Layer 8 of a small transformer language model trained on English Wikipedia (14 layers, counted from 0, width 128).
Take only the direct path to the model's output, skipping the later layers: a vector added to the residual stream pushes a token's score in proportion to its dot product with that token's output vector.

Output vectors of the tokens that the questions are about. A number n stands for (n - 500) times 0.0025.
" during": 630,463,169,635,551,496,404,559,501,444,552,516,541,608,641,413,390,478,344,489,404,376,572,528,589,453,408,523,524,294,494,648,326,388,632,429,329,483,403,613,602,636,617,557,641,433,413,638,688,608,356,580,415,449,474,573,489,663,702,457,575,530,324,501,501,531,667,388,501,538,264,531,415,484,659,453,447,424,556,483,607,581,406,561,563,507,440,580,474,573,492,596,480,619,594,501,469,479,626,376,190,409,467,541,533,527,359,414,384,507,561,624,387,460,449,533,581,495,543,576,313,516,624,555,423,523,488,488
"les": 520,711,631,540,612,453,446,642,444,494,570,584,691,715,533,555,567,348,632,431,560,432,272,116,675,456,544,509,593,328,245,566,675,205,538,670,258,203,421,681,452,636,433,444,531,823,292,490,292,630,535,615,358,294,493,304,577,419,412,294,572,474,479,577,510,308,646,425,407,705,545,372,373,556,732,681,387,637,437,720,687,232,405,579,497,413,308,576,785,296,433,567,453,275,431,388,492,429,393,685,664,334,440,369,395,704,346,430,594,693,668,714,388,466,466,637,731,709,510,353,546,757,692,631,466,268,442,331
"uring": 829,689,205,535,393,504,601,527,396,388,477,631,324,597,528,109,331,534,323,755,476,448,809,588,330,409,358,479,269,533,400,332,426,508,634,460,365,437,645,584,304,584,504,755,697,417,513,479,356,639,170,690,18,406,462,584,727,526,537,804,467,349,473,712,410,790,636,389,728,513,624,577,499,605,654,330,466,461,805,712,763,595,490,491,537,425,538,399,504,548,490,465,329,365,495,791,355,717,598,444,387,481,308,374,638,469,359,265,385,467,665,719,340,599,402,552,421,430,600,396,351,547,900,278,523,300,587,380
"hed": 595,312,432,718,486,626,617,386,477,580,397,501,453,363,585,539,174,481,765,82,780,380,344,298,602,506,603,593,410,678,676,544,573,430,581,615,629,318,485,857,556,604,631,477,356,620,163,299,532,791,538,511,473,497,531,521,404,552,655,826,614,293,460,599,709,578,543,459,835,375,207,640,446,631,543,593,478,248,415,648,702,633,540,563,260,165,583,372,882,465,377,791,501,449,447,647,501,488,510,569,717,536,452,482,933,469,236,364,469,383,487,376,228,217,414,347,613,292,375,299,399,447,732,264,334,565,471,334
"ities": 644,722,384,666,422,510,501,741,385,527,510,668,249,245,567,337,749,344,397,710,534,382,852,225,463,275,415,658,590,603,254,403,486,212,518,429,321,349,382,637,544,455,588,557,528,777,613,755,373,736,586,368,399,405,443,336,372,238,249,685,638,584,469,596,634,375,279,345,342,553,411,706,589,568,667,648,409,651,450,579,631,603,354,432,615,633,485,688,313,803,440,466,340,459,271,569,885,375,414,543,610,467,419,433,665,688,515,467,451,347,473,529,605,412,93,772,562,875,535,625,515,275,530,658,212,396,236,555
" him": 626,573,396,495,592,678,515,495,354,476,663,533,382,471,446,364,338,654,581,351,631,443,584,680,597,442,573,588,402,449,532,554,354,295,671,526,398,591,526,768,148,598,594,451,445,613,147,495,615,790,326,681,261,360,542,799,620,653,605,405,368,589,375,487,495,291,275,250,638,499,580,699,575,515,598,377,404,527,662,608,507,324,538,444,398,399,802,371,730,554,512,370,430,415,538,316,637,408,454,452,549,456,547,273,180,454,250,534,544,661,282,792,755,468,421,729,607,520,89,587,525,467,635,604,319,542,635,429
",": 595,358,422,362,629,325,422,365,588,309,472,397,412,548,407,251,619,406,537,465,380,624,401,579,366,640,291,467,521,504,666,482,551,535,514,528,648,722,536,583,566,573,722,517,627,456,434,662,560,361,402,488,516,437,542,387,593,527,520,439,449,448,502,403,460,588,659,553,467,430,482,598,657,415,506,335,541,651,384,426,663,557,545,494,324,370,404,607,422,369,603,639,361,532,520,504,578,553,601,437,585,466,632,584,253,419,337,533,485,385,599,632,512,520,618,608,504,545,714,654,446,473,531,354,455,478,374,513
" they": 562,566,384,319,751,426,659,399,553,577,647,548,528,512,516,418,481,694,624,532,637,459,678,372,472,500,341,552,393,377,508,667,404,440,692,517,212,409,500,631,429,403,601,520,417,648,322,552,685,575,644,764,267,394,679,566,378,557,305,654,406,883,262,496,551,671,431,411,678,390,544,556,423,438,643,347,451,523,389,631,556,533,536,595,516,590,478,508,456,595,416,644,451,486,705,542,747,605,375,100,216,313,430,528,500,611,286,574,283,249,280,450,539,391,292,717,626,655,500,496,455,736,508,472,360,484,401,273
" again": 423,540,327,680,542,439,516,418,303,591,494,765,366,372,405,353,329,639,543,373,416,568,373,524,443,430,635,537,407,415,553,545,281,549,563,383,253,471,560,546,453,888,663,482,405,578,466,552,651,490,391,861,331,337,490,694,350,656,706,465,554,570,316,463,548,470,625,416,507,574,510,659,452,551,711,193,418,423,775,545,616,507,434,494,445,237,582,557,661,618,290,557,590,426,619,490,600,486,557,466,266,526,522,615,636,562,106,385,452,587,540,329,559,214,402,646,646,378,382,657,550,692,684,584,474,362,465,490
" and": 448,417,424,567,500,388,545,449,619,393,400,403,487,560,454,264,728,554,339,490,474,585,353,575,440,484,520,431,466,477,557,704,528,655,594,591,666,582,609,722,643,511,738,410,533,447,471,637,431,415,411,388,512,442,601,477,528,505,435,588,480,610,428,423,589,471,547,441,476,270,487,440,503,408,623,433,563,404,453,459,546,529,319,468,397,286,420,506,317,480,649,490,493,578,730,500,398,426,499,654,406,461,509,519,425,520,288,541,505,390,699,719,463,585,490,614,595,643,655,659,487,535,594,499,267,407,279,488

Output weights of attention head 1. The head adds the sum of these rows, row i times number i of z. A number n stands for (n - 500) times 0.00073.
o0: 457,361,454,593,362,602,368,485,597,496,315,374,448,493,538,399,532,540,435,426,403,481,593,509,506,381,645,473,584,433,604,690,601,601,303,539,620,438,552,557,534,456,552,666,563,454,373,385,513,460,540,363,711,502,420,565,700,642,517,425,508,428,636,568,488,296,514,533,524,550,677,333,479,461,594,511,697,217,511,409,490,405,361,497,564,428,462,230,230,516,281,442,620,659,590,507,462,381,547,549,454,580,538,510,438,440,472,710,442,594,629,651,406,383,423,648,645,620,566,524,550,461,492,644,390,408,559,503
o1: 655,651,489,598,592,591,563,420,471,555,672,514,410,389,437,534,325,398,755,667,594,368,731,428,411,558,442,558,586,384,464,396,522,525,528,510,423,533,422,571,530,511,556,515,483,533,478,355,523,398,596,462,609,448,446,568,282,314,551,338,263,399,399,563,395,553,542,443,719,694,538,352,454,589,496,556,572,505,671,679,305,450,563,494,575,612,716,475,607,565,484,585,542,644,450,548,608,306,618,517,447,395,400,410,423,305,486,354,403,540,505,344,463,471,406,569,281,481,418,825,451,584,470,569,501,605,406,419
o2: 263,532,575,463,387,664,322,487,516,315,447,455,516,500,474,305,452,417,458,611,593,572,524,522,456,722,203,484,187,591,652,486,458,510,486,617,678,507,517,565,476,475,497,486,652,686,466,398,521,419,480,426,639,567,402,217,495,339,497,504,547,383,752,380,405,626,587,658,572,547,424,508,439,498,567,698,430,589,355,482,488,505,441,612,272,565,515,445,422,624,652,605,327,331,423,495,685,528,250,634,732,464,447,463,428,605,617,456,636,293,546,620,457,590,591,544,465,449,616,411,448,595,507,635,573,453,316,509
o3: 483,375,671,690,554,575,437,478,559,453,491,716,669,747,452,715,728,618,426,594,586,258,358,354,509,644,659,319,516,343,480,517,650,314,460,320,504,646,320,491,719,463,643,517,449,459,573,304,412,527,589,480,688,479,369,507,510,651,597,324,490,582,691,371,454,418,511,491,399,533,579,397,370,557,475,676,558,587,721,448,611,290,576,664,384,502,497,395,515,394,563,321,547,469,325,523,576,411,374,541,309,255,622,523,562,429,657,370,455,374,571,499,737,475,587,314,420,516,309,613,535,463,514,543,585,315,479,580
o4: 509,662,495,470,437,527,446,698,407,620,438,405,461,490,509,501,464,543,396,469,337,558,437,510,398,725,426,382,468,654,339,724,378,288,318,379,384,444,440,481,575,533,555,569,505,367,543,388,420,563,605,550,502,667,400,528,393,641,431,616,437,363,470,582,427,433,557,395,525,638,448,581,244,453,326,335,316,544,504,471,521,394,621,518,476,531,501,485,667,419,665,407,555,727,442,333,702,478,496,530,592,617,569,386,526,549,682,573,679,717,626,731,563,428,628,359,598,372,541,294,588,350,519,500,542,531,458,551
o5: 474,370,546,469,577,732,490,575,592,399,539,458,592,503,389,439,432,282,579,315,490,525,788,416,447,696,480,410,531,502,472,421,466,458,534,490,402,455,423,539,507,548,596,679,717,283,438,411,441,426,518,586,478,470,338,501,561,466,608,560,563,370,511,655,387,504,636,552,420,654,530,599,290,611,530,518,404,562,532,574,676,579,572,443,565,632,402,583,518,501,534,659,510,517,258,615,587,712,766,211,488,440,543,574,507,384,558,264,470,294,563,473,510,614,437,322,349,618,432,327,482,608,363,269,620,465,450,476
o6: 613,472,437,366,497,661,485,427,505,382,597,543,476,458,402,512,519,526,600,431,573,573,641,535,636,629,536,331,532,472,625,474,627,247,663,469,355,338,484,471,585,264,395,487,354,381,443,549,431,512,526,457,587,599,579,606,400,638,439,367,454,515,373,525,616,432,595,472,694,641,534,377,608,589,497,321,555,509,293,629,629,391,498,320,646,656,524,357,548,542,647,423,569,588,321,462,514,574,704,351,441,493,374,582,474,448,568,505,399,519,364,651,629,546,513,615,547,518,309,371,464,573,605,392,582,522,383,320
o7: 302,487,722,452,474,654,419,610,650,784,436,415,489,470,389,585,362,600,529,344,537,397,616,290,666,539,551,382,421,497,551,479,413,507,378,551,502,376,592,446,579,329,435,593,374,655,633,428,516,445,633,383,598,550,593,500,579,715,593,501,519,383,643,557,413,473,605,305,507,589,484,325,588,709,516,469,499,501,484,504,435,418,335,386,571,669,567,487,481,448,617,268,561,532,375,458,545,260,463,503,438,401,413,332,429,384,784,488,651,594,341,480,455,500,485,227,628,468,441,621,635,365,531,692,681,569,460,664
o8: 387,405,414,386,559,404,308,501,457,471,706,466,236,511,436,631,266,526,513,481,618,521,605,403,557,576,448,402,473,675,480,588,332,581,376,402,544,505,435,498,582,538,459,229,516,529,518,565,670,659,403,748,721,512,541,709,539,561,594,341,481,363,490,652,428,379,611,531,646,587,486,496,564,274,454,488,576,381,618,511,533,521,346,491,508,537,635,350,522,730,356,211,360,472,384,516,546,389,303,551,438,532,719,568,436,502,259,436,699,440,377,621,580,561,542,365,341,476,473,670,420,690,712,618,569,474,650,702
o9: 442,495,475,498,642,514,411,502,381,508,551,501,369,473,566,624,580,442,520,412,678,334,455,362,547,471,591,594,530,536,393,711,561,658,581,425,587,550,590,652,627,557,711,312,754,517,262,544,279,463,426,435,404,527,385,533,503,586,659,479,472,550,422,370,589,623,436,530,567,451,625,542,446,569,445,348,617,575,273,525,603,244,526,501,428,379,529,419,563,373,517,342,516,500,447,530,653,452,398,665,553,476,488,442,439,398,701,420,540,337,435,657,369,466,351,575,503,594,606,617,451,538,458,545,676,349,349,475
o10: 491,380,207,769,566,608,381,506,372,570,525,541,315,556,512,531,316,488,497,640,713,361,584,439,547,545,354,243,570,523,523,605,605,479,547,491,457,457,470,366,526,491,501,392,471,417,493,570,570,752,409,538,437,460,497,506,562,457,585,495,582,460,414,651,557,427,414,580,516,650,415,395,726,417,407,493,546,24,352,458,458,525,691,464,440,440,539,547,686,411,434,417,655,352,492,512,330,378,513,515,535,438,561,665,580,378,542,461,445,595,584,510,391,487,539,358,626,628,409,576,470,347,681,567,806,418,653,467
o11: 543,464,480,499,518,442,500,401,577,469,584,432,451,589,389,575,455,518,507,481,514,714,279,457,356,508,415,496,516,465,735,441,428,683,518,501,522,575,470,545,498,500,733,430,423,349,722,544,534,461,677,538,524,429,550,571,682,399,445,401,532,475,647,306,633,496,516,588,534,291,303,663,517,410,379,521,372,573,433,440,526,491,471,711,542,509,475,527,220,550,497,435,394,554,458,406,504,496,426,396,518,654,456,447,368,491,529,582,564,499,540,543,540,613,574,300,390,471,717,551,346,466,475,477,469,704,553,431
o12: 530,630,662,520,792,613,551,477,356,669,484,461,498,419,364,645,464,487,473,459,452,497,776,615,536,509,443,564,559,552,328,415,494,394,385,455,342,563,469,374,355,459,342,500,494,493,496,591,705,529,593,436,309,386,581,495,377,469,646,481,354,347,473,450,334,659,326,512,622,358,562,521,473,431,355,402,471,443,836,428,445,587,454,541,399,523,481,590,429,699,458,492,518,588,339,573,501,482,564,547,531,607,475,628,396,319,655,508,541,478,315,297,741,500,579,467,425,206,511,402,398,780,553,504,748,704,686,548
o13: 392,601,573,496,466,442,552,433,468,394,352,523,591,436,270,542,549,386,621,535,537,618,759,473,446,415,625,502,209,661,541,405,499,501,588,563,459,470,562,524,362,399,533,556,397,588,614,467,545,603,656,512,548,358,207,560,432,483,571,315,555,350,418,428,645,513,619,455,487,293,516,547,436,585,595,358,526,482,581,421,665,545,476,560,543,489,449,449,557,433,587,420,424,504,529,584,763,390,478,572,728,562,442,564,398,629,500,394,465,395,422,525,470,526,396,533,447,430,502,396,483,431,523,583,701,514,603,567
o14: 475,491,678,444,307,604,354,440,614,613,727,540,489,515,405,482,333,660,642,338,449,398,364,604,464,617,567,590,568,621,648,483,381,647,447,558,542,460,367,507,534,594,327,455,499,359,364,618,221,610,558,519,290,791,492,576,661,493,649,552,602,509,410,367,511,249,493,420,592,645,494,426,469,338,357,556,428,660,555,425,682,476,515,511,541,399,572,336,452,466,544,368,606,612,497,471,516,491,446,607,487,481,497,670,425,613,625,418,630,563,316,392,573,509,433,333,574,398,474,434,586,383,460,388,612,632,448,502
o15: 591,651,413,516,372,502,512,713,603,464,532,343,659,271,434,288,532,546,546,611,585,418,477,498,461,333,426,458,419,681,435,582,604,617,394,519,702,417,352,560,294,387,420,660,439,456,382,422,486,560,509,561,499,387,456,702,520,344,509,549,503,291,437,399,626,850,389,300,447,333,527,589,545,408,672,335,538,260,559,639,387,541,525,530,508,535,605,438,306,483,480,498,464,688,646,632,662,438,308,598,385,562,453,334,358,528,603,663,690,411,468,670,456,455,477,577,417,709,641,459,560,462,541,615,394,469,655,498
o16: 488,463,376,450,467,321,258,463,443,350,417,436,448,587,353,497,503,465,771,504,569,605,467,570,397,657,361,621,412,526,634,492,584,534,349,435,572,749,368,429,542,516,632,714,474,474,478,434,469,305,611,464,594,533,348,606,655,600,439,602,334,429,403,663,644,603,765,598,597,463,489,633,724,491,319,312,547,574,326,466,574,625,514,555,562,512,535,403,622,253,578,498,488,579,349,588,764,461,510,341,322,503,751,641,593,536,295,445,531,492,586,397,581,429,426,357,536,538,561,357,394,404,310,306,515,579,590,396
o17: 526,404,276,572,472,561,393,555,550,612,617,464,414,502,470,491,407,377,346,421,609,507,462,549,534,514,499,638,583,462,340,721,329,425,611,496,385,585,417,603,461,516,519,408,611,442,503,540,451,514,599,578,476,484,480,560,411,519,392,643,497,667,406,706,667,395,394,136,467,370,722,465,486,548,558,579,569,344,715,739,596,375,412,669,548,417,478,481,513,448,676,494,718,673,459,452,581,193,550,611,479,525,612,505,572,327,300,282,603,505,646,509,644,437,451,558,434,451,472,395,274,560,378,523,337,598,595,373
o18: 422,697,270,451,527,432,609,390,429,601,574,434,481,465,256,320,290,446,415,574,527,524,566,440,452,538,276,502,551,495,502,290,489,419,404,537,493,379,583,516,558,481,406,436,470,340,580,740,385,458,370,573,389,553,581,436,641,513,463,571,348,409,500,523,409,445,548,555,588,576,477,660,608,496,489,479,481,745,440,576,595,500,525,555,343,410,490,621,653,416,613,659,168,428,631,451,474,382,530,449,487,327,601,645,568,465,642,521,464,599,575,371,564,511,721,727,449,436,545,421,484,704,461,642,546,685,495,577
o19: 569,584,479,624,356,529,476,569,423,441,425,554,486,404,473,850,564,573,359,561,545,667,442,606,543,482,726,542,511,511,452,686,503,429,713,434,315,497,595,337,523,387,503,482,767,331,572,662,422,431,479,610,649,392,541,499,441,396,422,303,462,785,384,352,586,473,397,641,491,559,605,548,445,515,596,587,536,502,558,520,405,451,459,485,512,623,451,562,646,499,604,504,571,379,397,469,499,583,280,441,345,495,600,470,499,572,490,548,397,335,575,277,426,514,506,474,257,367,266,463,524,472,616,462,681,378,665,437
o20: 609,510,492,458,497,389,562,373,499,394,424,542,487,652,327,579,344,497,465,517,412,532,863,523,635,387,666,670,613,296,435,466,494,528,451,431,479,518,425,426,531,711,552,550,549,386,554,566,462,580,436,358,281,580,461,397,630,385,471,576,470,752,367,520,504,441,675,484,386,637,428,279,516,452,520,546,617,458,314,640,467,488,455,721,589,602,425,546,498,531,603,444,277,476,434,490,398,520,381,538,544,501,542,477,595,399,519,472,518,510,560,573,647,481,545,247,501,340,563,422,416,527,478,582,692,429,452,565
o21: 572,462,368,637,690,539,469,455,535,737,596,586,554,531,415,686,445,426,511,663,511,413,318,380,347,506,637,439,594,249,453,680,409,187,438,297,417,506,373,400,613,540,407,578,477,533,382,642,605,563,436,503,701,372,479,554,572,622,461,558,579,512,532,597,418,368,591,457,447,554,324,455,408,570,408,400,505,328,524,472,500,307,658,334,575,780,511,585,353,448,613,743,505,555,431,563,592,434,643,570,305,547,421,554,556,544,523,569,609,570,564,396,288,429,542,495,379,709,456,350,457,421,678,299,459,523,478,448
o22: 503,483,446,620,651,509,534,543,572,600,685,390,546,509,491,605,538,343,512,654,579,567,592,242,337,386,550,439,535,285,500,723,412,488,495,470,423,454,516,707,544,252,402,462,508,735,457,572,563,677,666,449,478,315,589,622,460,468,369,580,484,460,526,472,516,464,409,396,647,535,704,516,536,465,575,406,593,542,319,397,620,640,411,455,415,404,460,346,606,286,472,255,623,689,332,353,615,589,421,563,405,493,417,250,411,414,611,696,439,447,441,647,370,562,515,693,664,294,500,545,583,453,443,549,418,494,423,567
o23: 432,434,324,345,445,544,441,720,436,427,441,195,664,455,370,396,405,567,507,645,705,353,754,403,543,708,594,636,463,648,552,305,469,532,573,698,578,405,267,518,369,492,378,521,414,643,292,498,702,324,730,645,536,554,436,720,431,469,296,452,408,262,451,339,659,556,467,472,549,561,610,544,540,462,597,536,593,475,412,605,431,371,552,301,509,746,737,384,375,467,394,668,556,552,430,507,584,475,350,554,452,582,387,491,409,486,643,464,359,670,482,469,563,378,611,547,489,485,528,538,479,547,566,451,460,587,514,504
o24: 718,559,549,544,485,645,547,600,454,480,644,391,608,524,741,162,550,506,505,434,402,472,426,476,373,552,409,464,539,311,491,386,572,427,555,541,544,490,365,490,285,621,488,687,454,415,575,528,443,470,585,678,484,515,404,464,404,600,497,570,573,563,502,657,553,484,611,525,351,403,432,504,658,661,348,259,482,527,433,577,382,528,391,598,405,621,561,650,371,389,443,563,378,455,486,626,568,529,650,464,667,383,358,361,550,600,639,531,440,447,464,602,293,346,504,442,680,402,626,466,403,403,364,563,550,564,447,600
o25: 462,619,610,471,603,632,554,364,536,353,453,474,601,422,521,564,408,524,542,447,441,530,715,486,685,376,472,430,334,511,564,581,538,483,591,450,432,462,398,625,493,501,413,429,601,435,426,450,518,693,350,586,485,305,347,413,619,676,252,537,559,570,572,644,560,652,635,443,361,350,399,445,494,625,363,432,542,631,537,465,377,673,601,460,505,595,394,494,440,412,572,403,593,358,444,510,421,493,421,537,422,520,550,431,576,483,570,544,441,392,519,643,461,513,325,768,325,588,589,439,608,668,476,265,380,791,597,523
o26: 520,433,526,239,409,460,529,482,519,513,603,453,590,376,418,411,482,589,495,607,473,464,468,448,428,710,404,533,420,681,582,555,497,468,128,496,568,592,418,591,456,630,347,454,537,639,400,526,330,485,558,519,750,515,563,427,549,409,416,649,540,721,562,579,343,456,552,544,444,309,407,569,516,505,309,567,461,810,536,690,572,423,692,393,543,473,534,659,512,444,369,364,445,601,604,396,475,435,427,416,754,337,643,503,262,443,530,522,645,227,649,473,531,618,572,453,300,751,549,373,549,452,321,367,664,525,461,562
o27: 464,569,512,552,407,623,605,386,664,534,575,273,567,670,453,485,577,437,526,470,606,534,619,524,541,431,605,416,613,466,509,631,498,525,439,382,390,697,648,563,365,337,451,621,374,369,412,422,433,592,529,402,223,471,569,469,652,566,423,699,493,507,393,745,610,438,510,463,646,514,497,454,404,568,489,497,592,403,247,608,582,454,718,475,423,400,495,512,553,505,674,463,544,603,462,508,551,630,479,508,385,510,567,535,384,526,483,479,532,446,430,523,571,450,686,410,379,351,314,414,497,358,528,462,205,562,547,602
o28: 434,610,339,647,605,367,337,278,523,557,302,688,498,621,731,455,450,440,648,524,470,432,659,445,560,374,372,542,601,526,580,556,636,431,411,604,631,465,313,319,562,810,508,447,623,566,584,582,443,608,417,355,517,577,593,449,567,588,464,502,523,610,421,564,424,363,537,687,600,589,470,453,329,455,627,695,485,384,479,446,341,510,281,419,621,338,460,644,386,557,360,477,551,522,633,664,444,517,497,460,517,435,479,499,626,421,371,540,451,477,362,327,461,381,402,438,556,422,574,442,505,466,619,635,397,546,507,647
o29: 396,601,412,457,612,532,339,610,532,521,616,313,400,406,381,331,420,374,656,505,584,493,570,581,645,458,389,637,468,702,547,376,663,407,603,556,541,485,470,414,536,542,440,377,494,489,564,357,646,820,759,413,477,409,574,568,330,669,531,547,432,167,378,264,442,476,614,227,613,663,517,409,764,482,622,258,499,715,406,517,510,484,456,438,571,533,591,576,547,425,437,585,611,468,456,500,721,591,600,387,478,588,568,331,187,468,650,507,607,416,494,417,237,389,305,577,512,553,495,420,561,371,615,468,611,515,623,440
o30: 443,455,709,489,499,456,554,474,480,307,396,640,527,478,452,450,500,367,469,233,471,343,537,647,280,419,501,560,514,519,553,450,413,580,441,416,375,465,507,566,582,545,468,628,448,465,513,506,361,518,561,549,688,483,507,490,515,529,432,455,482,401,474,493,534,523,607,542,376,510,559,388,400,716,296,602,631,506,643,565,545,435,363,481,534,334,499,329,460,606,607,427,587,561,377,497,467,581,635,720,539,569,552,434,584,397,581,782,664,567,397,766,395,343,402,409,568,392,539,474,632,495,538,548,434,444,489,429
o31: 356,618,636,620,429,523,571,698,586,691,517,378,560,559,499,503,198,594,696,703,624,577,738,485,347,515,606,462,579,527,369,620,558,568,363,393,444,543,449,560,537,267,470,631,295,320,737,339,426,612,588,603,538,562,531,546,489,585,338,497,367,469,575,417,294,436,557,439,667,526,602,446,526,613,475,446,390,296,411,515,467,344,486,258,497,421,508,339,444,514,458,357,509,547,661,613,462,675,534,350,445,790,306,375,486,551,509,443,509,423,412,465,505,518,494,530,610,497,479,567,376,475,416,631,605,484,423,570

Each question shows a token from some text and the vector z that the head gathered there. A number n stands for (n - 500) times 0.0083.

",": 397,475,460,115,461,443,417,155,489,446,587,505,488,420,396,614,633,507,698,531,383,393,359,424,571,632,460,449,617,570,470,303
Which two tokens does it push up most, strongest first? "uring", ","

" p": 564,444,429,460,511,556,473,377,430,563,593,457,472,405,543,579,590,625,486,578,531,642,507,461,546,476,434,543,557,551,546,462
Which two tokens does it push up most, strongest first? " during", "hed"

" per": 527,507,478,464,527,479,419,444,437,512,628,363,402,429,510,505,447,546,535,434,422,506,547,432,613,511,426,461,574,548,555,370
Pushed down most: " they"

".": 552,393,408,476,474,523,482,392,427,600,577,482,447,389,470,538,476,647,502,591,444,602,548,434,582,465,449,471,520,544,521,422
Pushed up most: " during"

"gan": 613,387,296,419,327,468,474,281,513,565,767,406,404,485,388,537,385,678,489,685,474,520,413,247,463,557,292,408,587,403,576,363
Which three tokens does it push up most, strongest first? " again", " during", " and"

"11": 469,506,505,457,519,535,487,381,419,530,594,434,428,439,505,546,501,545,605,457,406,437,395,449,624,607,430,430,529,561,580,267
Pushed up most: "uring"

" st": 538,451,518,534,517,529,448,363,431,574,520,454,348,449,486,539,539,535,486,563,471,515,503,374,520,551,520,462,560,461,530,380
Pushed down most: " him"

"or": 552,547,466,402,539,461,491,472,519,518,598,483,433,435,506,600,479,583,547,461,423,518,533,485,558,492,432,487,538,573,583,382
Which two tokens does it push up most, strongest first? "hed", " him"

"ular": 523,395,450,463,519,511,470,374,454,565,513,428,388,410,476,537,470,555,550,562,498,574,523,384,508,480,532,452,527,522,540,424
Pushed down most: " him"

"th": 343,446,531,273,572,527,420,286,326,500,514,411,430,579,236,638,557,692,504,533,441,522,351,537,650,588,411,399,523,661,356,238
Which three tokens does it push up most, strongest first? "uring", "ities", " they"

"e": 400,593,413,267,512,522,405,272,532,549,506,450,508,383,483,511,585,576,549,570,405,478,473,461,589,467,418,430,595,656,560,304
Pushed down most: "les"

"rit": 524,486,395,469,565,515,558,426,408,600,528,410,385,410,438,572,460,594,532,517,501,612,545,437,520,569,463,514,553,512,520,460
Pushed down most: ","

" W": 556,484,445,470,568,473,552,416,409,568,592,417,356,414,440,578,478,570,499,522,444,607,517,454,566,562,457,484,517,553,554,386
Pushed up most: "les"

"ion": 369,619,357,551,499,569,493,413,380,495,579,425,506,492,443,529,527,591,577,596,450,580,563,366,471,379,404,513,595,572,416,458
Pushed up most: " again"

"s": 457,500,493,365,545,479,469,295,427,493,508,395,363,416,449,606,542,517,600,501,398,418,426,424,579,590,463,432,488,558,554,194
Which three tokens does it push up most, strongest first? ",", "uring", " and"

" October": 382,494,448,70,451,435,426,133,499,440,596,507,502,420,381,623,661,504,709,539,372,380,347,439,568,645,443,451,623,591,462,295
Pushed up most: "uring"

" c": 560,411,409,443,456,512,476,392,413,615,569,498,445,389,491,567,495,650,456,619,466,642,534,482,554,446,446,493,547,544,527,450
Which two tokens does it push up most, strongest first? " during", " and"

" g": 445,539,255,465,480,471,452,480,354,556,550,459,398,462,397,603,482,589,427,561,441,679,576,387,461,513,389,526,577,592,515,449
Pushed down most: ","

" has": 539,455,451,312,476,398,347,340,385,481,597,331,323,418,439,593,390,558,485,524,507,517,424,364,538,549,379,403,661,545,419,284
Pushed down most: " him"

" v": 532,517,454,395,546,491,495,495,494,588,626,428,381,464,467,647,511,570,504,460,422,529,610,502,533,594,460,463,474,599,588,372
Which three tokens does it push up most, strongest first? "hed", " him", "ities"

" which": 541,517,491,393,671,430,497,459,390,617,316,416,349,424,488,676,407,604,538,501,306,532,707,610,543,469,467,344,515,644,463,274
Which two tokens does it push up most, strongest first? "ities", "les"

"9": 361,506,452,25,447,424,419,98,515,421,600,509,507,422,366,632,679,491,731,533,366,352,326,439,565,667,439,445,637,594,454,280
Pushed down most: "les"

"art": 537,444,462,527,598,546,485,420,426,536,619,449,391,398,537,533,483,578,484,489,443,522,490,384,626,530,437,495,535,527,563,345
Pushed down most: " they"

"-": 444,493,397,452,515,474,458,314,458,615,525,554,484,470,627,554,586,682,433,619,325,596,551,470,565,520,391,487,560,454,527,419
Which three tokens does it push up most, strongest first? " again", "hed", " during"

"ur": 572,397,401,443,465,522,481,421,438,632,590,486,451,404,536,567,500,659,456,597,444,622,542,479,565,430,407,466,545,557,529,437
Pushed up most: " during"

"==\n": 593,525,437,478,433,536,513,462,457,572,518,448,397,478,430,594,517,614,455,526,446,472,615,516,490,652,456,402,439,490,598,380
Pushed up most: " and"

"o": 544,432,445,448,473,539,473,401,429,611,549,483,452,358,495,562,518,604,517,564,436,612,520,451,569,454,467,479,518,552,536,412
Which three tokens does it push up most, strongest first? " during", " and", "hed"

" s": 576,398,402,447,466,517,481,422,438,628,591,482,442,406,535,562,505,654,456,592,450,616,541,479,562,425,403,465,549,553,526,440
Pushed down most: ","

" ": 493,456,437,541,562,521,506,450,375,540,534,442,355,368,489,484,458,561,488,525,459,627,471,373,545,554,431,481,574,490,559,363
Which three tokens does it push up most, strongest first? "les", " during", " and"

" Count": 486,440,416,495,508,485,469,346,444,584,510,439,387,378,457,573,518,532,533,542,493,554,526,425,533,470,489,438,482,532,541,375
Pushed up most: " and"

" b": 496,542,441,400,454,489,453,365,440,606,549,419,423,436,447,601,488,582,518,503,492,482,580,450,562,494,431,464,540,519,572,328
Pushed up most: "ities"

" re": 558,475,424,409,512,498,479,408,458,584,597,435,382,422,487,570,499,593,494,487,406,522,570,445,568,513,447,508,532,598,520,386
Pushed up most: "hed"

" September": 444,468,228,350,456,382,377,332,632,697,792,423,524,482,331,553,377,699,439,627,378,680,341,177,345,599,255,419,656,475,443,308
Pushed up most: " again"

" G": 541,476,412,463,532,474,492,403,457,537,608,388,415,392,480,537,434,587,536,494,448,568,518,403,540,580,419,489,581,464,561,372
Pushed up most: " during"

"ound": 509,429,393,436,503,504,515,374,423,637,598,403,355,407,385,607,478,609,472,571,457,658,492,459,516,564,453,505,490,599,459,380
Pushed up most: " during"

" over": 534,444,381,426,457,512,482,345,350,653,565,469,399,420,411,629,494,618,473,681,451,644,455,447,581,523,459,508,520,559,474,427
Pushed up most: " during"

" years": 344,529,336,403,428,463,461,311,252,618,492,427,386,475,400,608,528,559,495,639,377,585,381,467,536,611,468,494,553,544,416,439
Pushed up most: " they"

"an": 513,563,445,417,592,456,438,441,423,621,357,440,410,422,478,655,416,644,469,549,314,531,708,538,507,501,445,326,526,575,474,305
Pushed down most: "uring"

"N": 565,522,364,485,582,501,512,546,467,548,657,515,510,467,660,672,498,490,442,415,386,495,587,423,597,598,466,491,593,444,607,432
Pushed down most: ","

"le": 416,613,448,327,449,562,428,287,482,612,482,388,492,429,413,578,496,553,485,440,409,453,559,508,603,512,398,439,548,542,594,261
Pushed up most: "uring"